Layer 3 of a small transformer language model trained on English Wikipedia (9 layers, counted from 0, width 128).
A neuron's activation on a vector x is squared ReLU(weights . x), where the dot is the dot product.
The model reads these tokens: "s" "k" "e" " |" " M" "y"

The vector x that enters this layer's MLP at each token. A number n stands for n times 0.045.
0 "s": -13 32 -50 2 13 14 38 32 -32 22 -3 -53 -22 34 -22 -55 29 -27 55 -14 -22 12 -42 30 48 -11 5 -38 23 35 -15 25 -28 12 4 -2 -11 2 21 32 30 -32 54 61 32 12 -2 -6 20 0 -61 -14 17 11 68 13 24 -18 -8 -24 -7 -6 12 -21 7 -2 11 15 -6 -42 5 6 -1 47 -17 -41 -14 6 4 -4 7 -16 32 23 27 -13 34 3 -37 -9 7 57 -24 29 -42 27 -4 17 -46 15 -42 -35 0 -25 -53 8 82 -9 17 28 32 -2 -34 -25 -25 -4 15 32 22 0 64 -9 -1 -39 25 32 -37 -11
1 "k": 16 3 -53 24 -6 7 -11 38 0 11 17 -71 -11 26 7 -41 13 -13 33 2 -14 -3 14 15 44 -1 -26 -5 12 23 -77 -23 -14 45 11 44 -2 14 21 63 25 -39 27 35 35 42 -10 3 22 10 -54 16 2 32 43 -1 24 4 38 -44 -21 -32 8 -18 10 -41 -9 29 -4 -26 -2 5 45 23 -22 -8 -25 -5 -10 -14 -1 9 9 -7 -2 -26 13 -26 -21 -25 13 47 21 32 -23 -2 3 35 -1 33 -19 -24 -19 -40 -26 45 73 -17 21 30 31 -24 -59 -55 11 -5 6 51 71 -20 8 -29 -10 -28 39 10 -46 -6
2 "e": 13 0 1 30 -19 11 -13 71 -37 -72 -9 -30 25 49 -30 -58 30 -28 48 22 -9 -16 -1 30 24 -13 -6 -36 25 66 -40 -3 12 42 -17 21 7 -9 33 66 32 8 13 -1 31 9 -13 -15 -16 -28 -36 15 6 52 4 41 37 43 -6 -28 29 -29 19 -46 43 -51 14 0 -20 -27 -8 -22 -9 9 12 -29 13 6 22 7 6 -5 7 15 11 0 29 3 -14 -14 19 58 18 18 -5 20 18 57 0 27 -12 -15 -26 -31 -16 57 41 -1 -4 30 20 39 -60 -35 42 -2 3 4 33 -31 0 -52 -12 33 19 29 -8 23
3 " |": -19 -17 -5 -23 -4 -15 -3 26 9 3 21 -9 -10 8 48 -70 -17 -28 15 22 -30 24 -32 43 63 -40 -48 -22 23 32 9 4 -31 76 -48 3 14 -18 -25 15 -1 -7 9 -8 13 23 24 -41 18 -2 -28 -3 31 30 0 1 55 -66 4 -20 -36 -26 14 -42 51 -13 2 38 28 -27 -11 -30 8 30 -21 -16 -19 33 -35 15 -20 5 15 8 35 -13 10 23 -25 -4 24 62 35 40 5 44 -29 76 -24 -26 -14 9 10 -26 -24 2 74 20 24 42 -1 26 -21 -53 -5 -9 10 -4 43 -23 6 -29 14 22 19 -12 -39 -2
4 " M": 27 19 -25 21 -43 -23 35 52 -24 -2 31 -17 -22 -15 -25 4 -35 3 18 63 -30 -8 -31 7 -4 -30 15 -24 -31 65 -32 -9 -4 27 -15 33 45 37 -19 12 -9 17 35 5 -28 -8 21 -39 9 23 -38 14 -8 7 -12 -11 10 -9 17 -16 1 -10 10 8 24 -9 48 32 48 -49 -36 -24 18 22 26 -33 -28 -4 -11 -10 -39 4 -5 44 -22 9 -7 -5 -29 -12 -20 -3 66 11 -22 -11 15 31 -63 36 -37 -34 4 -3 -42 -10 55 45 11 50 -12 -6 -45 -33 -54 0 -28 -34 56 3 -12 -56 40 32 -9 -6 5 -33
5 "y": 7 -16 -21 21 -2 9 35 1 -16 -10 29 -35 -22 41 8 -4 11 -56 2 25 -33 -3 -6 -30 13 -11 -15 -43 -22 95 -44 -8 10 -38 31 1 -6 40 -13 35 14 -15 26 0 24 5 -19 -26 23 -5 -22 -57 -8 24 8 0 -21 28 63 8 -46 0 22 1 -20 54 35 -25 16 -36 -22 -21 4 20 5 -27 -11 41 -4 9 -69 6 -11 -11 13 2 -27 -32 -13 -1 14 -11 48 48 -6 23 21 -8 -11 18 9 23 -13 24 -37 -34 64 38 -13 1 -65 -51 55 -25 -23 6 -59 -8 30 10 -58 -25 14 -2 10 -26 -40 28

Each question shows the input weights of one neuron of the MLP. A number n stands for n times 0.0047.

n459: -16 27 6 4 25 -10 40 -24 22 -36 -28 29 15 -13 -7 -13 -17 -9 -9 0 -8 -6 25 12 3 -23 -43 -7 7 -28 -8 22 -29 -22 -5 17 25 -56 21 -7 23 -21 -4 -18 -19 -19 0 7 -2 -25 8 6 6 28 9 29 -6 9 -3 41 17 -9 -11 -28 38 -19 11 13 14 18 6 2 24 51 44 11 -1 -22 -13 -4 3 -11 30 -11 10 16 -29 -38 -8 -17 -31 3 23 -46 4 -9 22 -11 2 -16 -5 11 -39 -26 26 22 -51 26 3 -20 -1 -27 -9 3 -14 -9 2 -20 -2 34 -24 -19 -25 46 15 38 34 11
It fires most on token 2 "e"

n168: -9 -29 18 26 -30 34 16 24 -14 -9 -6 18 31 4 -5 -7 27 21 -29 2 -27 12 -41 25 1 -57 52 25 -27 -20 -30 22 27 -14 10 -14 -9 -40 26 -15 -14 -6 27 -3 -5 -17 40 21 -27 7 25 -9 -9 -20 -5 -28 9 14 -9 27 23 7 -41 45 69 -25 -31 19 8 5 -37 -11 12 -10 -15 50 -21 27 14 -22 -10 -5 -4 4 9 17 -4 -15 2 27 24 12 13 3 1 25 0 12 1 8 -3 -22 11 3 -23 -22 8 -17 -21 24 4 -46 -31 5 34 -15 -5 -5 -21 23 -32 10 -10 -23 20 -2 0 8
Its two highest activations, in order, are on tokens 4 " M", 2 "e"

n501: -34 -3 31 23 4 -3 4 12 5 21 9 10 10 19 4 3 2 12 24 2 24 -27 -25 -3 3 8 21 12 29 -42 -5 -32 -11 6 15 -3 -12 24 0 18 -23 -5 7 -20 -3 16 3 4 32 9 -6 0 -18 -20 23 -4 -30 -2 -25 -32 -20 -37 36 -7 -12 9 41 5 -23 -51 8 54 10 -51 12 26 -18 4 -19 6 28 24 15 -18 22 -17 19 42 -40 1 20 24 21 -21 10 -60 -9 17 -30 -32 1 -21 -21 4 15 19 9 -48 -8 21 9 34 -24 -22 23 -19 20 33 28 -5 12 18 12 -22 -18 -7 20 41
Its two highest activations, in order, are on tokens 1 "k", 0 "s"

n470: 5 6 26 -46 -37 6 26 -12 6 20 24 -37 9 6 11 -16 13 9 19 25 12 11 -28 -33 -26 -6 5 -17 -9 48 38 -13 26 5 -20 19 3 -54 -24 -25 37 -27 31 -37 36 -9 27 35 7 4 20 -2 18 -40 11 -17 -33 27 -22 40 -33 -29 27 -15 10 -35 1 -31 2 -30 1 -18 9 -21 14 9 0 -33 -11 5 -44 40 -18 -6 -42 -2 -3 2 15 18 5 6 -3 -6 -6 13 -29 33 -21 -44 16 -22 -15 -21 17 4 33 13 -3 -25 38 16 -37 12 48 -6 -7 -3 -15 11 52 -5 24 3 33 -10 -13 -8
It fires most on token 3 " |"

n221: -15 19 15 18 -10 -42 -9 -31 19 8 14 3 -45 -8 9 11 1 -34 -11 -8 -8 23 3 -2 15 -3 -4 38 -14 -45 4 13 -30 10 1 11 10 -15 -21 42 6 54 6 -23 38 -10 14 30 -14 5 -14 11 34 -9 -21 10 -15 -26 8 20 47 -9 30 -4 47 -19 32 -13 4 -5 -16 25 42 -59 11 -47 42 -23 24 -24 -36 3 -33 14 7 16 9 47 -8 4 -1 -16 -16 -43 21 31 -28 -29 -21 28 10 22 -5 33 1 -6 -24 -6 24 6 36 17 -28 30 3 9 -22 -12 47 -10 8 14 1 33 -30 -16 10 21
It fires most on token 4 " M"

n511: 37 -3 22 15 -43 23 25 17 -12 -10 -18 12 1 -23 -1 -14 -23 39 -10 15 -16 -3 2 -24 -21 0 -16 -1 -6 21 -21 -6 32 -8 -1 -3 -6 1 16 -27 -48 -25 -3 26 2 -8 12 33 9 -20 -20 -14 -1 -11 -10 13 11 -19 -33 -16 -14 -5 -25 45 -6 -1 1 22 -13 -11 -24 -4 8 -3 -44 -1 15 25 -1 -41 32 14 1 32 8 9 -18 -18 -7 2 25 12 -15 21 -42 3 15 -27 37 3 26 -10 -9 2 -27 30 18 27 -23 -5 18 -5 18 3 1 6 4 44 19 -26 51 31 -51 -22 36 -4 -26 -2
On which token does it fire most, and how strongly? 1 "k", at about 4

n258: -20 -6 -34 -29 19 10 -14 40 -4 22 25 -7 23 6 6 30 -18 29 8 17 -17 -41 -9 8 -15 -3 -8 17 -4 -28 -15 6 28 -4 -4 8 8 -31 -12 -1 13 9 -5 10 -16 0 -8 1 2 40 36 -4 19 -12 34 5 -13 -27 33 -38 -16 -45 -8 1 -10 -72 4 -5 2 -4 10 -5 -14 -6 3 10 -22 -53 16 -6 -13 6 19 29 41 8 20 40 4 -29 -14 -13 -42 -6 -4 16 12 -5 -15 -15 -9 -26 -44 8 -10 -32 10 11 -18 26 16 8 -28 -37 48 12 27 23 -12 22 13 -13 -1 1 8 1 -11 10
Its two highest activations, in order, are on tokens 1 "k", 0 "s"

n385: 32 -5 -6 18 21 -15 -33 -1 7 -9 -26 -12 -1 63 27 -16 52 -10 -34 -20 33 14 5 -21 0 -30 7 31 -2 16 21 31 -32 -1 -2 -16 1 -22 -5 23 -7 29 -39 11 8 -21 -11 -16 2 -29 -15 -8 2 4 -3 -10 -37 43 -24 13 12 -26 -13 -6 -11 -12 29 0 1 10 -24 12 1 -1 29 -24 -11 -39 5 -8 1 14 9 47 3 11 -41 -17 8 -2 22 -37 -24 36 29 15 51 -8 49 -13 -20 3 21 7 17 26 -7 47 -15 -2 14 -5 29 2 -20 37 -22 23 3 -18 9 5 -27 -11 13 29 -31 14
Its two highest activations, in order, are on tokens 5 "y", 2 "e"